Layer 6 of a small transformer language model trained on English Wikipedia (10 layers, counted from 0, width 128).
A neuron's activation on a vector x is SiLU(gate . x) times (in . x), where the dot is the dot product.

Input weights of the MLP neurons that the questions are about. A number n stands for n times 0.0022.
n22 gate: -1 36 -5 52 -38 -25 2 51 31 13 27 22 -83 -5 51 -6 -27 -8 -39 -14 12 24 29 -45 -7 38 -81 57 15 45 0 12 -14 14 -22 43 32 7 11 -58 -7 -55 -18 73 9 -18 -13 -19 33 63 21 21 -39 -23 22 12 13 -42 -24 -7 -29 17 15 8 21 -34 8 -6 2 11 14 7 -46 10 -4 6 14 -82 -8 -10 59 -10 -35 -45 2 6 -22 -30 14 -49 10 -61 0 10 3 54 -15 -38 -45 36 -5 6 10 -16 -4 43 15 32 26 -30 13 7 3 2 3 -15 -23 -25 0 -25 6 27 -15 4 27 -25 -44 -11
n44 gate: -30 37 -3 21 -8 40 -14 -13 16 1 12 26 1 -12 85 -7 57 -21 -26 -11 30 25 18 13 -26 8 0 18 -15 17 2 10 -49 -25 21 -54 15 -6 -9 -11 -25 -29 -4 80 11 39 28 -3 -26 -31 -63 34 -43 -15 -2 16 24 -18 -15 0 24 10 -15 2 -6 -56 -17 -19 27 -37 33 29 -33 15 11 22 37 12 -3 -8 3 12 -16 -25 -6 37 -2 6 13 39 13 -46 -7 -21 7 2 41 -11 55 -12 6 23 -58 -4 -8 -19 -5 -39 22 -7 -35 5 -2 40 23 3 21 1 12 -18 53 -37 34 12 -5 2 13 45
n49 gate: 3 -5 -10 10 -35 21 7 -35 1 -16 14 34 -18 40 63 50 -13 -26 16 -30 19 39 89 -35 -6 -17 -38 32 15 7 -6 -33 -41 -6 -38 -20 22 -40 -6 5 21 18 -51 20 -11 -25 -3 34 24 -30 25 18 28 -51 19 -2 24 -23 21 60 -37 -22 -44 -33 12 -19 -41 -8 -16 -26 34 49 3 12 36 0 -18 43 54 -25 -6 -15 -51 -1 14 -16 3 -3 -13 17 -25 64 25 9 -33 0 -31 31 9 -58 -55 -4 -7 3 -9 -6 7 -12 10 15 -6 40 -25 8 34 -49 -2 5 -8 -11 45 -12 -2 17 -29 -41 28 -65
n64 gate: -78 -15 -31 -56 -12 -32 4 13 -15 -31 26 -10 -28 8 7 -33 -44 41 -19 -6 44 -10 -7 -14 -19 34 -47 16 -22 8 -6 -31 -38 17 -28 13 -16 -45 16 28 -10 0 66 -12 -1 -17 -30 -9 23 31 -2 13 18 -31 -27 22 24 -5 16 27 -12 46 32 14 -31 13 -13 0 -16 -70 -12 12 5 44 -19 26 12 -10 -34 -22 -40 -23 -17 10 35 -23 14 -23 15 -15 -27 19 60 -24 -32 -18 -1 38 10 33 41 29 41 20 6 -4 -9 -17 -13 14 -35 -63 3 -69 -13 -13 47 -7 25 -17 14 -6 23 -5 -34 44 -27 -32
n84 gate: 31 -25 -11 -2 -7 -3 -20 66 -15 -36 -1 -8 -9 6 -6 4 -9 4 -34 -7 6 -19 -37 -29 9 -5 14 0 29 -52 -16 -10 -54 29 -10 16 -17 9 42 0 -31 -18 28 40 -8 0 -4 39 0 5 -7 -26 50 -13 -13 -18 -26 -49 -45 28 3 13 -24 5 11 -25 13 38 14 -73 -40 -9 -15 14 18 -27 -25 6 17 34 12 15 -27 12 -26 -16 -27 41 -6 -26 1 -10 -5 47 16 55 36 -48 18 -12 5 2 -14 41 8 -33 -57 28 -1 -26 15 95 -29 -13 32 38 -64 -47 54 58 17 -45 -11 9 -26 39 -54 -48
n92 gate: 18 -75 -20 -14 -14 12 23 5 32 66 -25 -21 -29 -39 19 -40 -4 -10 18 -26 -36 -30 -62 -11 -13 -46 34 18 18 17 -66 38 1 32 -29 12 -11 50 -4 -39 -46 30 7 -37 -7 17 -43 -5 -76 17 1 4 32 -18 29 -1 -7 -11 4 -29 -26 1 -7 -12 37 14 -38 -37 50 -33 7 41 -34 -30 -80 16 -12 6 42 -3 -16 -7 38 -21 17 -27 -23 -22 -17 -21 2 -35 31 40 4 4 0 -18 -41 -7 20 -50 -25 -41 47 -3 0 -3 25 -14 -37 9 9 0 -58 -59 12 17 5 8 18 -36 -5 -35 28 -4 38 11
n100 gate: -15 61 -54 -3 3 6 39 -22 35 -33 -28 10 -14 52 44 29 13 23 11 12 16 0 21 59 -27 39 4 -38 34 15 3 -27 -11 10 -6 2 5 38 -16 -2 6 23 45 17 -35 -27 -8 -8 17 -54 13 -3 -5 -11 15 -2 45 -7 47 -17 -7 -51 31 3 -1 -3 -79 -27 -35 -2 2 16 10 41 -78 -11 -75 62 -19 5 -12 -26 -1 -6 69 -4 -23 -22 11 35 -52 10 -9 -36 13 -54 0 37 19 56 6 -14 22 -11 51 -4 75 -9 9 11 15 28 -24 19 -21 34 13 34 -19 9 21 -20 -8 40 -6 11 -40 7
n111 gate: -47 -2 38 13 22 67 -31 31 28 -21 -8 10 -26 9 -7 -10 13 23 33 40 -12 -2 -18 31 -11 28 -14 0 11 -24 27 -25 -79 67 -18 -24 -25 12 -15 23 12 -45 -17 -4 29 -2 7 6 35 22 -16 -9 42 -7 33 5 -11 38 -61 29 -6 7 -26 -6 -6 33 6 -49 43 25 -9 1 -8 -24 -32 -58 -18 53 -63 -29 8 -34 31 17 -24 -4 43 1 6 8 38 48 35 14 7 -63 -28 -14 -4 11 35 1 -4 -20 -25 4 -24 6 -6 10 -68 13 -35 43 4 37 -22 73 17 -4 -6 -24 44 8 15 44 -9 -61
n121 gate: -13 23 4 -33 35 -33 27 -35 16 -25 -43 43 20 -39 35 14 18 11 26 -29 24 -25 -11 43 58 36 0 -78 19 29 -18 42 1 1 -20 -30 -37 -1 25 -29 -35 20 7 -25 16 -10 -13 -20 -32 -24 -5 -15 -13 39 -53 11 -12 22 5 -34 -22 -32 35 3 -18 -22 -5 -38 -9 -34 11 11 -21 4 -13 -35 3 -26 56 -15 -35 47 34 -15 24 -35 -5 -23 38 39 39 16 61 -14 1 -37 -16 4 -4 -3 -24 -5 -24 -7 28 -39 0 -2 13 -62 8 24 -71 -10 1 -31 -16 23 3 -5 38 -53 -25 -1 -11 -12 63 34
n135 gate: -4 -33 -10 20 15 5 22 30 -17 30 17 -6 -16 -78 35 2 -22 -30 -21 -12 -31 -42 -15 28 51 33 0 -24 3 -35 -27 -20 -34 -6 -13 22 -21 15 -17 44 -6 9 -26 2 10 -21 -51 5 27 -42 17 27 -20 17 -44 19 -33 -25 -9 28 13 43 -40 3 -25 56 9 -15 20 23 27 33 -20 11 -27 20 -36 30 -38 52 -6 6 -6 -42 -22 26 -3 35 -36 29 30 9 26 -16 -43 -27 -21 29 42 7 24 -3 19 8 -11 18 -69 0 2 -31 32 57 27 -22 -16 4 8 28 1 -61 -22 45 38 -34 10 19 -2 -62
n136 gate: -2 28 40 -15 21 -49 -33 -12 17 -21 16 -39 33 -23 5 -7 -21 33 -86 11 9 -4 -35 27 -40 24 -55 -37 -52 16 -22 23 34 -3 21 -4 -7 -41 -19 24 5 25 -13 23 -37 3 -51 -3 6 12 19 11 6 -21 2 -55 21 -20 5 7 -9 14 -41 3 -27 -4 -8 6 47 32 -35 2 -31 9 53 -9 -30 -39 -6 17 44 38 20 -13 -12 -5 -34 -36 -52 -77 10 12 -18 24 -29 -4 -28 -32 23 49 -11 -61 7 0 37 -16 -35 15 7 34 -7 16 -45 8 -11 -57 -43 -46 -14 0 17 42 16 -51 -41 -20 23 2
n140 gate: 23 -74 -12 -8 3 -2 9 -27 23 45 30 0 -31 29 -5 14 16 -14 -26 12 6 21 11 9 -3 25 35 2 15 22 -46 10 -30 60 30 -9 -30 4 18 -31 32 21 2 19 -41 -8 33 35 -4 -26 4 -38 -31 -55 36 -53 5 -3 -1 -1 32 88 -8 22 -28 -9 8 8 28 -7 -24 20 -12 15 -8 28 15 2 -15 21 -40 45 -16 -52 7 -20 3 60 -27 -34 10 -20 -13 -40 -30 7 -17 41 -6 51 -6 -28 -7 -39 50 -4 -29 -3 -11 -6 39 5 5 56 -40 44 -60 9 20 -34 27 -26 -1 -66 5 74 -2 22
n161 gate: 33 -60 3 -74 33 33 8 43 21 -24 -2 55 2 16 26 28 -2 3 16 59 -33 -1 -4 -30 -27 -4 -5 24 -43 26 -2 -14 5 -47 -7 14 -8 -55 -36 -66 -14 -27 47 12 14 -42 32 23 3 -23 -57 -16 64 -7 20 -2 7 14 -19 37 39 -14 23 -18 -24 31 3 36 21 9 -30 -42 1 6 10 -13 56 -12 7 -7 16 21 40 -26 17 5 -42 19 -5 -3 16 51 66 43 -51 -68 11 -15 -45 17 -4 5 -4 11 6 -40 1 13 24 -6 -23 5 -46 -6 -31 -34 -10 -31 14 19 1 -31 -7 4 18 12 16 -13
n180 gate: 16 -34 15 16 14 -22 28 -18 -1 -7 -13 8 -45 6 -9 -19 71 -23 40 11 -8 15 24 8 22 -38 -13 -34 -29 -27 -40 -1 -54 -35 25 -45 -22 -28 58 2 10 24 2 39 -9 -22 16 25 -26 20 -5 -60 -25 -12 -12 83 8 -1 -44 -19 -12 -21 -27 -41 -3 1 5 17 -10 49 23 29 -37 29 -12 67 -12 41 27 -37 4 -16 -34 10 0 -6 -14 15 38 -16 28 -14 -34 -31 44 -22 -24 33 -3 0 -26 -23 -8 -18 -37 -13 -5 -13 8 -7 -41 18 39 10 37 1 -26 -48 -4 -63 39 -20 9 -45 14 44 9 41
n186 gate: 2 44 4 -2 28 15 19 37 17 4 -47 31 24 35 38 -12 21 15 -40 -27 47 31 9 1 -10 9 7 -21 -2 3 10 33 -10 1 -6 -33 -37 -31 -48 31 -23 -55 -41 -25 62 -22 -29 29 15 -12 -9 7 9 -37 -22 -22 44 15 33 19 -30 -14 -26 0 -6 -6 2 -31 21 -10 23 -6 -26 23 26 -16 -3 -22 -5 -43 -28 49 3 -18 14 3 -10 -43 14 -39 1 -53 19 -7 -17 2 -33 -1 24 2 -89 -73 -4 15 51 -14 -49 -13 38 13 -28 7 -25 3 -28 -26 31 0 7 -11 31 -47 -9 14 -73 41 -50 -54
n22 in: -4 0 6 -21 18 22 27 3 -4 30 -39 18 -21 10 10 -27 -44 31 -29 10 -54 17 -9 1 37 39 -57 -5 -43 -4 -12 -25 9 -18 16 -18 -45 -31 -27 9 70 33 17 -10 11 7 38 -40 -32 2 -24 57 2 20 8 36 14 62 -53 2 1 19 30 46 -6 20 -1 -24 20 30 -28 -7 44 22 -25 5 -9 -17 37 -25 -12 90 -15 -42 -8 -26 -12 -17 21 -3 -28 29 -5 -41 26 2 10 -18 51 17 21 24 -2 -18 -40 65 -29 10 -42 47 39 -43 -7 18 11 -16 0 18 3 -11 -27 -28 -23 -6 -5 3 19 -31
n44 in: 1 -3 16 26 -2 23 5 48 6 -29 -16 -19 36 15 -20 27 2 57 -25 -5 -6 -2 -39 17 12 26 41 5 -13 44 -19 18 -32 22 10 -17 -19 -17 35 -27 -30 -14 -36 24 13 -3 61 -6 20 -44 25 -42 -8 -18 2 -22 4 -9 -50 12 28 26 1 -23 -22 -7 -37 -12 36 22 -33 38 35 26 49 4 7 47 -19 21 -19 23 -2 -15 -15 55 -18 54 -26 -45 35 34 -32 -29 31 -12 -28 -10 12 -8 -9 -30 19 30 -21 18 -51 -15 15 -67 9 5 -94 2 -25 -13 8 -7 -32 28 -33 5 -33 -16 -19 -3 1 19
n49 in: -36 -40 -63 57 -8 44 -9 3 -29 23 -11 -17 10 -20 7 46 -14 -33 4 -25 8 -16 -13 -17 2 -31 -18 6 34 -31 -19 -33 -21 21 -16 -3 -16 15 43 -15 20 25 -34 16 45 -19 -58 -21 3 61 -6 -4 39 23 46 -42 2 24 32 25 -50 -71 39 10 2 5 -4 -34 -34 -1 59 39 -19 -7 20 -13 -2 -1 -37 -15 -1 28 -38 -46 30 -8 -3 6 -12 26 -25 -45 -7 15 -22 -33 -49 24 -6 -44 -11 -4 23 -34 -48 0 39 1 -9 -16 4 -6 -26 51 -32 -27 38 -22 34 1 -43 -29 32 25 -1 -65 8 -4
n64 in: -1 24 -17 -10 19 14 -40 5 -38 -4 19 -36 -52 -44 2 17 21 24 -27 -4 7 -36 -15 20 24 21 2 -6 40 -5 -12 21 46 -7 -8 22 -9 18 -6 -4 -29 0 25 17 8 -31 4 -29 -9 0 -25 -4 65 13 -23 -6 28 3 24 3 -39 -11 19 40 -15 -19 -32 -2 7 7 -65 -9 6 10 -17 7 -2 42 -21 20 -28 9 24 -27 -20 -5 6 7 -11 23 24 63 -11 -4 -60 -28 -72 52 55 25 34 14 31 -69 -37 -29 -15 -10 -23 16 34 -32 14 7 32 21 15 18 36 -58 -37 -32 9 -21 -3 16 -11 13
n84 in: -37 0 -18 11 -21 -34 -24 -30 57 -44 -5 30 -14 33 -11 5 -18 -30 22 -1 -20 30 -11 -26 -16 -5 -15 29 5 51 47 -16 -43 0 18 9 -1 -61 -26 22 12 -35 20 -26 -3 23 3 -12 7 -31 -9 28 11 -33 8 -25 -21 36 35 -22 -46 5 21 -63 9 -26 2 -23 3 -5 31 27 -15 -69 -37 9 48 6 21 3 -16 20 32 5 -36 -57 -49 -17 59 31 10 -43 60 32 -14 18 6 -21 2 -56 23 -26 25 41 -53 -20 -4 71 -34 -12 12 -2 -10 20 23 26 -4 -15 -13 3 21 -35 -29 -37 -36 -38 -26 7
n92 in: 19 -79 13 -12 21 34 19 -26 37 -12 14 5 3 22 -24 -9 1 -34 -12 -42 -28 -29 20 11 24 19 12 -16 -36 47 24 1 2 8 21 -24 -17 -47 -39 -4 -4 30 60 26 5 75 26 -17 7 -8 9 21 -5 -41 -25 -31 -50 5 -1 45 -64 15 -33 -16 10 -41 -58 17 25 -21 49 10 -36 4 -18 40 -46 68 28 14 1 38 24 -5 29 -7 27 42 -70 6 -10 -25 -20 -9 -24 -7 10 -12 -8 -6 3 15 11 -66 -11 -3 -35 -22 13 1 20 53 -16 4 20 -33 -3 -45 -4 0 28 18 3 20 -22 7 25 2
n100 in: -64 -1 47 -40 7 28 -1 10 -9 -9 31 -54 -32 -36 -14 23 -14 -16 1 33 35 -76 18 10 -1 -2 -60 27 -2 56 -27 -17 20 15 23 -32 24 -42 15 23 7 -1 -8 29 51 24 -7 -27 -5 -9 11 -11 -32 -31 -44 13 25 27 -37 7 -80 29 48 22 41 10 -57 11 -21 -29 7 27 10 -8 -22 -25 2 -5 42 -16 32 -14 -14 -14 -7 23 -4 32 18 5 -9 48 -54 -25 -30 16 -31 21 -5 16 -41 7 -1 43 29 27 0 17 29 60 -36 10 38 50 37 -62 -9 -49 1 -14 -32 27 4 -15 27 -32 13 -10
n111 in: 28 46 -56 16 -5 -6 15 21 -42 16 -4 -14 -15 15 43 68 -6 22 8 -9 20 26 -5 -11 -10 -19 -17 -34 -14 10 -21 30 7 3 -33 -15 -27 2 10 15 29 -20 7 -53 -21 -17 32 -37 -13 29 -17 -26 12 -12 33 7 -18 54 -20 39 -41 -54 32 -11 -65 -8 -20 75 17 -43 -42 -17 -11 -53 19 55 -19 16 11 18 -26 -17 1 -26 -7 -34 -39 6 -48 -16 -10 -36 -8 -23 -8 31 -15 28 -50 23 -28 22 36 20 15 5 3 27 -16 -13 10 7 10 -63 17 14 -2 31 -6 -8 -30 42 43 -10 -27 -6 -25 39
n121 in: -8 46 -4 -22 22 9 22 -8 -2 17 -25 -33 -52 5 -12 -73 16 -3 -36 2 3 55 32 -22 -27 -3 -34 22 13 -27 -31 -18 -21 -31 -20 17 37 13 -39 20 17 -9 5 84 -1 -22 -5 0 18 -21 -3 36 26 -1 23 4 -5 10 21 33 6 -31 15 -29 -9 -5 -10 -22 16 -70 22 69 -1 19 9 -35 -16 11 10 -43 3 9 1 28 25 16 -13 -9 -70 -43 51 -23 30 -36 -91 -22 42 21 -10 8 -4 -4 -15 30 22 39 17 -15 17 -42 39 0 44 -17 6 -24 -6 15 17 -23 0 -4 -14 19 -4 -24 -33 -93
n135 in: 14 2 87 14 -1 -62 -16 43 14 -1 -30 -50 9 -25 4 33 41 -27 -46 -13 -64 -49 12 -22 -22 14 27 3 -7 -27 4 -23 -28 14 -38 -15 -62 15 1 44 -24 -52 -13 -29 -5 15 -47 29 18 -2 -47 34 4 53 0 1 6 -32 -13 -20 -2 -24 -21 14 -23 13 -14 -2 13 17 3 -14 -14 10 34 40 -60 15 -2 50 30 49 15 -22 40 -29 -8 19 -44 -17 11 18 -3 7 -13 -3 -48 18 -41 0 27 41 4 12 26 0 -9 38 -16 7 43 -3 36 -7 -7 -3 -26 0 9 13 6 16 14 -13 9 -20 15 15
n136 in: -6 8 26 4 22 23 -56 1 16 12 39 -13 17 -7 -79 -17 0 46 -1 -4 10 -38 -11 -34 15 -15 0 -33 -61 -5 -67 -11 53 46 -18 18 26 23 -40 50 10 -13 3 -43 13 -31 -38 -23 22 3 -11 42 42 6 10 -4 6 38 -15 19 -22 -17 -23 15 13 19 37 -29 -24 34 -54 -13 48 -11 -56 -46 69 -13 -10 -5 -9 19 -67 38 22 -67 6 17 37 -5 -8 1 -33 -28 -3 1 -16 -10 -20 11 53 19 -4 77 -8 19 -26 -30 5 34 -7 14 -1 4 62 -40 -24 -13 13 -43 -16 -19 -8 -38 -26 9 -29 -36
n140 in: -11 -7 -35 -23 -6 20 -12 21 3 2 18 10 6 42 -46 -31 -13 23 -32 11 5 33 -12 -22 -38 -40 53 38 36 10 14 -26 18 50 -52 -13 -7 20 65 4 -11 24 -11 43 4 9 -14 18 16 33 -6 21 15 11 -9 3 -13 -27 29 -5 -8 -27 23 9 51 15 -30 0 -35 6 26 1 41 14 -52 16 3 2 -33 -15 -37 29 -69 -16 -18 -6 -29 -14 36 26 -13 2 -36 -45 -35 48 15 32 -55 13 24 15 -9 2 11 42 2 24 16 13 56 3 29 -31 22 26 -35 -14 -12 -46 2 -27 10 -22 1 7 -51 35
n161 in: -24 38 60 27 11 -56 -30 17 -47 7 -11 -19 30 -10 61 -15 44 -38 -11 -42 43 32 -43 28 -7 -12 49 23 -2 -18 -38 29 19 18 0 20 10 14 -11 5 -23 5 2 11 1 -13 -17 19 -9 14 -26 -2 45 35 20 -46 12 24 12 5 -72 28 -63 35 -3 -36 36 -22 -28 -21 14 -10 -31 59 3 13 -2 -46 24 -16 32 -6 -24 -40 -2 -32 30 -26 15 -7 -10 -6 -39 -41 17 -2 10 1 -13 -16 50 8 -6 25 -36 4 -23 21 11 1 -4 -32 -38 9 -7 39 -40 34 -11 -6 21 41 -3 -14 -27 7 -7 12
n180 in: -34 0 -4 -24 28 -8 -11 -36 49 32 -29 18 26 -13 5 25 13 -24 8 4 0 18 44 1 -31 71 -33 47 -13 -2 7 30 2 -19 3 22 -31 -40 6 39 -31 13 -3 -41 51 20 9 -20 -20 26 -17 15 -10 -13 -36 -37 -54 1 57 -29 9 -21 29 -1 5 -43 -32 -28 -33 32 37 -42 4 -24 -31 28 -6 6 -21 -9 -40 32 20 17 23 2 11 5 2 8 34 14 0 13 -24 49 64 13 -35 -2 -13 -10 -1 -16 -14 -15 17 30 15 1 -38 -12 9 26 4 -1 10 72 -14 -16 28 -44 -26 -14 -5 13 24 23
n186 in: -27 18 -5 35 33 13 40 14 -22 -41 -15 -16 18 -34 22 12 50 37 -48 -14 -25 -24 -10 32 8 -11 -3 -51 -21 30 -13 -35 -38 15 -30 -1 -25 -27 -46 -20 -9 16 -10 -20 -23 36 1 -56 -58 7 -65 29 13 9 -4 -26 3 -20 38 8 18 23 -21 33 -28 -19 0 -19 12 -10 -5 10 -51 44 -77 25 16 13 58 17 -2 45 46 -32 29 -19 -25 9 0 -11 42 11 -35 -6 14 -12 3 5 41 37 71 -21 25 -38 -31 -55 -3 -17 -28 19 -26 7 -2 43 23 -16 -16 -13 -13 -23 -21 5 -3 -49 -1 17 85 34

Each question shows a token from some text and the vector x that enters the MLP there. A number n stands for n times 0.062.

"ro": 9 -26 29 7 20 -1 6 9 -1 14 -39 37 29 2 13 26 5 24 -2 3 23 0 -15 25 -41 -15 -30 28 -19 7 25 16 14 17 1 -19 11 -13 22 10 20 -3 1 17 31 19 -21 22 -9 10 15 -47 3 13 23 -14 13 -11 -12 19 17 1 22 39 -11 2 -15 23 20 10 -9 5 6 -4 0 -20 0 -7 -11 36 -10 10 -7 12 -1 -4 4 -15 12 30 -15 -25 -32 37 16 -10 13 -35 -6 -2 -8 -11 35 10 -7 -36 -11 -37 47 18 -29 1 7 1 -16 32 12 -45 5 0 7 26 -22 -12 33 -18 -15 6
The neuron with the highest activation: n121

"ep": -6 9 -2 3 2 -16 10 31 -24 -7 15 5 11 -11 -21 9 -22 -3 -11 -16 -22 -6 -30 37 21 12 8 23 -10 4 12 -6 -24 21 -42 54 -6 6 19 26 -13 -4 -28 -15 -35 -18 13 7 6 -22 8 4 -1 44 20 1 -2 24 -13 13 -47 -43 26 10 -21 36 -46 9 -6 -8 -25 -18 36 9 12 -27 15 -7 -27 5 3 -9 12 7 -3 11 -31 8 -9 4 18 -9 20 12 32 -32 -29 6 9 13 -24 -1 14 -18 24 -3 -19 -4 7 33 -18 6 2 -25 -13 16 39 5 -12 12 -21 21 6 13 -48 24 3 0
Which two neurons fire most, strongest first? n111, n64

" s": -17 32 9 0 -3 39 6 2 -17 0 -5 -32 10 7 -10 -4 25 -44 -22 8 22 -9 8 -17 -12 -12 16 32 -1 -15 -5 1 -12 -3 -28 61 13 -58 17 57 16 5 17 4 -11 36 -5 8 -2 7 8 -18 -11 -2 -9 9 15 4 5 -29 2 5 -9 4 13 31 1 2 15 -5 4 10 25 -7 20 -6 33 13 -18 14 -6 -6 9 -2 -13 24 -3 -4 -1 -11 2 14 9 -6 6 -4 -6 1 -10 27 9 0 -45 -12 -16 -18 -5 59 -17 56 31 1 -23 10 19 24 18 -13 -3 12 -29 -16 -14 7 -41 24 6 30
Which three neurons fire most, strongest first? n84, n92, n64

"ic": -15 58 -15 27 0 3 -3 49 22 -28 -18 7 71 47 29 -17 9 26 7 -11 -19 -15 -29 1 -9 2 -7 -1 8 1 19 20 1 6 33 -15 21 -11 -14 -15 -9 -24 -1 11 -26 -17 15 36 -3 -9 -9 30 -8 -25 -5 8 8 1 0 13 -16 -7 20 2 3 -12 0 17 -9 15 -19 -23 5 -4 -3 9 32 -5 22 1 11 -41 10 -38 -21 -20 -20 15 2 20 18 1 31 11 -16 27 40 -12 25 -16 -25 -19 3 -13 -14 2 -30 -1 -14 22 -4 -27 -25 -5 -27 -8 23 -2 -20 13 12 27 18 44 43 -9 27 17
The most active neuron and its activation: n44, at about 1.4

"id": 30 -23 11 21 -11 -7 -33 -10 -41 -2 -37 -14 -3 -21 -11 -2 -3 10 21 44 -7 26 -23 -3 -28 31 -15 30 24 1 2 46 -30 25 59 -22 -5 18 8 -6 7 -3 -31 -6 -8 19 -40 1 1 -6 -22 7 -5 -13 5 -12 -25 -24 4 -17 9 13 35 -20 1 18 -14 19 23 -15 -5 -8 22 -14 13 30 8 -6 -7 -6 5 6 -4 8 -7 14 -30 -12 24 -10 8 35 18 -5 15 0 6 -6 14 -14 4 4 14 -18 2 -14 -11 -2 -2 -37 -6 -40 -6 32 20 -48 7 1 -30 -6 -36 43 29 -13 -3 25 2 17
The neuron with the highest activation: n121

"h": -16 -23 6 14 37 27 4 14 -5 39 12 -49 -5 10 4 4 3 -16 -38 -10 10 4 7 -21 -21 32 -14 5 -16 18 35 20 -20 12 5 -25 -42 -5 34 -19 1 4 -29 -24 4 3 -23 -22 -11 -10 -48 11 34 -13 16 -3 -14 -22 -7 -14 -9 27 16 9 -10 -27 -2 0 -20 3 8 -1 22 5 -20 -9 7 36 18 13 -38 -8 40 -44 12 -16 14 -33 -1 -35 46 14 -25 -20 -1 -1 -2 -1 23 1 -27 -5 -11 11 9 8 4 -34 1 2 18 23 0 -5 -13 -36 8 14 -19 -18 13 0 16 -3 -22 -3 43 -14
The most active neuron and its activation: n186, at about 3.2

"ess": -15 28 -23 0 34 -4 17 -3 -11 -3 -10 -9 -8 31 -5 -36 -1 -11 12 9 18 11 -31 11 -7 13 -33 20 -20 1 34 -24 -1 23 23 -68 0 17 -18 0 31 -16 -14 3 -13 -11 -16 13 -16 6 -13 19 7 39 7 -7 -25 7 -25 18 -11 28 -9 6 5 10 6 20 24 -2 -45 -30 34 -14 12 16 15 19 10 -18 -4 12 -19 38 -24 -11 -15 6 -56 -23 13 -17 12 29 -5 27 24 -58 0 36 -40 23 -20 1 12 1 -25 1 -12 -3 4 -12 -18 -15 -15 -8 -14 -8 -19 -27 -2 15 2 19 -6 -7 6 -23
Which three neurons fire most, strongest first? n111, n136, n49

"y": 9 -29 -14 47 -15 0 -16 24 -7 -16 -18 -32 18 13 6 51 -2 -6 -4 -14 9 -5 1 16 6 -2 18 38 8 12 21 18 25 3 10 10 7 -19 -3 -17 0 24 -33 -20 11 -3 -49 -36 -9 20 6 2 21 -29 -6 11 32 -1 17 30 -57 -2 16 13 22 10 -11 2 -16 3 17 2 -33 17 -40 -40 -1 38 7 26 -5 2 12 -16 15 6 13 16 27 -13 -15 -12 -18 -35 30 -3 -6 -4 -4 -40 7 36 -7 -26 8 -24 10 -21 11 -4 22 -18 -7 -4 -5 -12 3 -39 -8 -4 -13 19 -16 6 19 -22 14 11
Which three neurons fire most, strongest first? n49, n92, n100

" W": -15 13 29 13 -9 7 2 -7 -4 34 -14 -41 10 20 12 27 39 -49 23 -6 -18 28 12 -1 -28 -11 8 -35 23 -20 -25 -32 6 29 -1 12 -20 -40 -5 -9 -20 -18 -14 3 11 25 0 -18 -14 0 3 3 -7 25 -16 21 -6 1 18 -18 20 -23 21 13 -8 -16 9 0 12 26 -7 -4 55 -12 9 19 -2 10 -7 -11 -3 7 -24 44 -10 30 -11 15 25 11 6 -37 21 16 -2 24 8 -16 18 3 -26 -16 -53 12 27 -3 -10 -2 -9 23 16 10 -8 7 17 -20 7 4 13 20 2 2 -5 -11 -19 17 -15 16
The neuron with the highest activation: n180

"ol": -11 -22 7 -26 8 -3 4 -8 -19 -1 15 -19 -11 6 11 3 -21 62 16 21 -22 8 -11 -12 -7 -16 -20 36 34 -15 -13 11 -14 14 -35 11 -7 6 16 2 -23 39 14 -40 -10 -25 15 -14 -11 -16 -23 -17 8 -1 -29 -20 2 30 -14 -2 8 -12 -24 -11 -24 52 -32 4 29 16 -9 -3 39 22 16 11 28 7 25 -16 22 -2 33 8 27 4 1 0 -10 15 -8 -29 7 -18 0 -18 -22 -20 9 -9 29 7 -23 7 -4 4 -29 -1 55 36 27 1 13 14 -12 1 -16 26 24 -12 26 17 10 5 -15 0 16 23
Which two neurons fire most, strongest first? n64, n111

"w": -25 16 42 -5 -19 -12 38 -21 -10 -1 9 11 3 49 29 15 -5 -14 -7 -15 16 -19 -48 36 -17 7 -1 -21 20 -16 -15 19 7 21 6 -28 -17 9 13 -22 5 -12 14 -22 1 8 -9 -12 -7 15 -26 -7 7 22 -1 10 -26 0 -27 11 -29 -9 16 19 3 -4 -34 -18 40 24 -16 -6 12 -13 -2 -21 34 24 4 7 -10 15 -17 21 -23 -1 -3 22 -23 29 7 -26 -1 38 -20 -21 2 -19 29 -22 -16 3 -15 -6 -19 56 60 -54 5 -11 4 7 18 -1 26 -2 3 -5 22 -23 10 0 18 30 -9 -14 -39 -5
The neuron with the highest activation: n111

" o": 20 17 28 21 6 1 17 27 33 -6 19 -14 2 32 -19 -17 6 -34 -4 6 36 -40 -28 -28 13 7 -26 28 34 24 -20 -45 -2 -27 -14 38 -11 -54 13 26 13 -23 -6 -25 -1 7 7 -3 21 6 5 10 -22 18 5 27 -10 22 -7 2 26 12 30 14 14 12 -13 -17 10 18 17 21 41 20 -18 -19 -1 -14 -8 -9 -21 -2 -5 -21 1 12 8 -16 3 29 28 -30 -15 20 17 2 -15 9 -19 -21 2 -19 26 -3 -2 9 17 39 13 34 11 -8 -44 -9 -25 -19 7 13 -19 18 12 -3 0 -28 -1 -35 -12 5
The neuron with the highest activation: n22

"if": 10 20 30 24 -38 -6 25 33 -23 -18 -9 9 -10 45 2 1 -28 -12 16 22 6 24 -13 14 11 0 9 11 -11 -1 2 18 -25 -22 -38 16 12 -10 -18 28 8 11 -24 -11 -3 -20 16 5 28 -16 -22 1 20 17 17 15 -23 0 -2 -7 -15 -58 -2 -28 9 48 -19 8 28 0 -25 -21 44 -21 -21 24 -10 20 -20 -6 -11 -4 -27 3 2 21 29 11 -13 20 27 10 21 -11 26 -12 -19 -5 5 -3 -5 -6 5 -16 11 18 -31 15 20 14 -22 -5 13 -20 -21 -13 6 47 1 14 7 29 32 -12 -41 -25 4 8
The most active neuron and its activation: n111, at about 4.2

"on": -39 20 6 34 19 -20 -7 34 -23 -49 -11 12 -40 18 -20 -9 3 -7 12 -28 -6 11 -5 -30 13 -12 6 34 12 -11 24 -35 24 -3 -8 -7 -29 -63 -32 -29 15 -13 12 -10 1 -19 0 16 -14 1 -4 -15 25 -5 18 -7 62 -24 -14 31 10 19 -19 -3 -5 -9 0 -4 24 8 -7 -3 30 -8 -18 21 -10 11 -35 -11 6 4 -18 -29 15 4 -3 25 3 -16 20 -23 -24 -8 6 -19 -22 -16 -40 -19 -10 25 1 17 -3 3 -37 -12 30 17 23 -23 -12 3 -9 -26 -27 -12 -15 20 2 22 21 -12 -23 -2 -1 9
The neuron with the highest activation: n161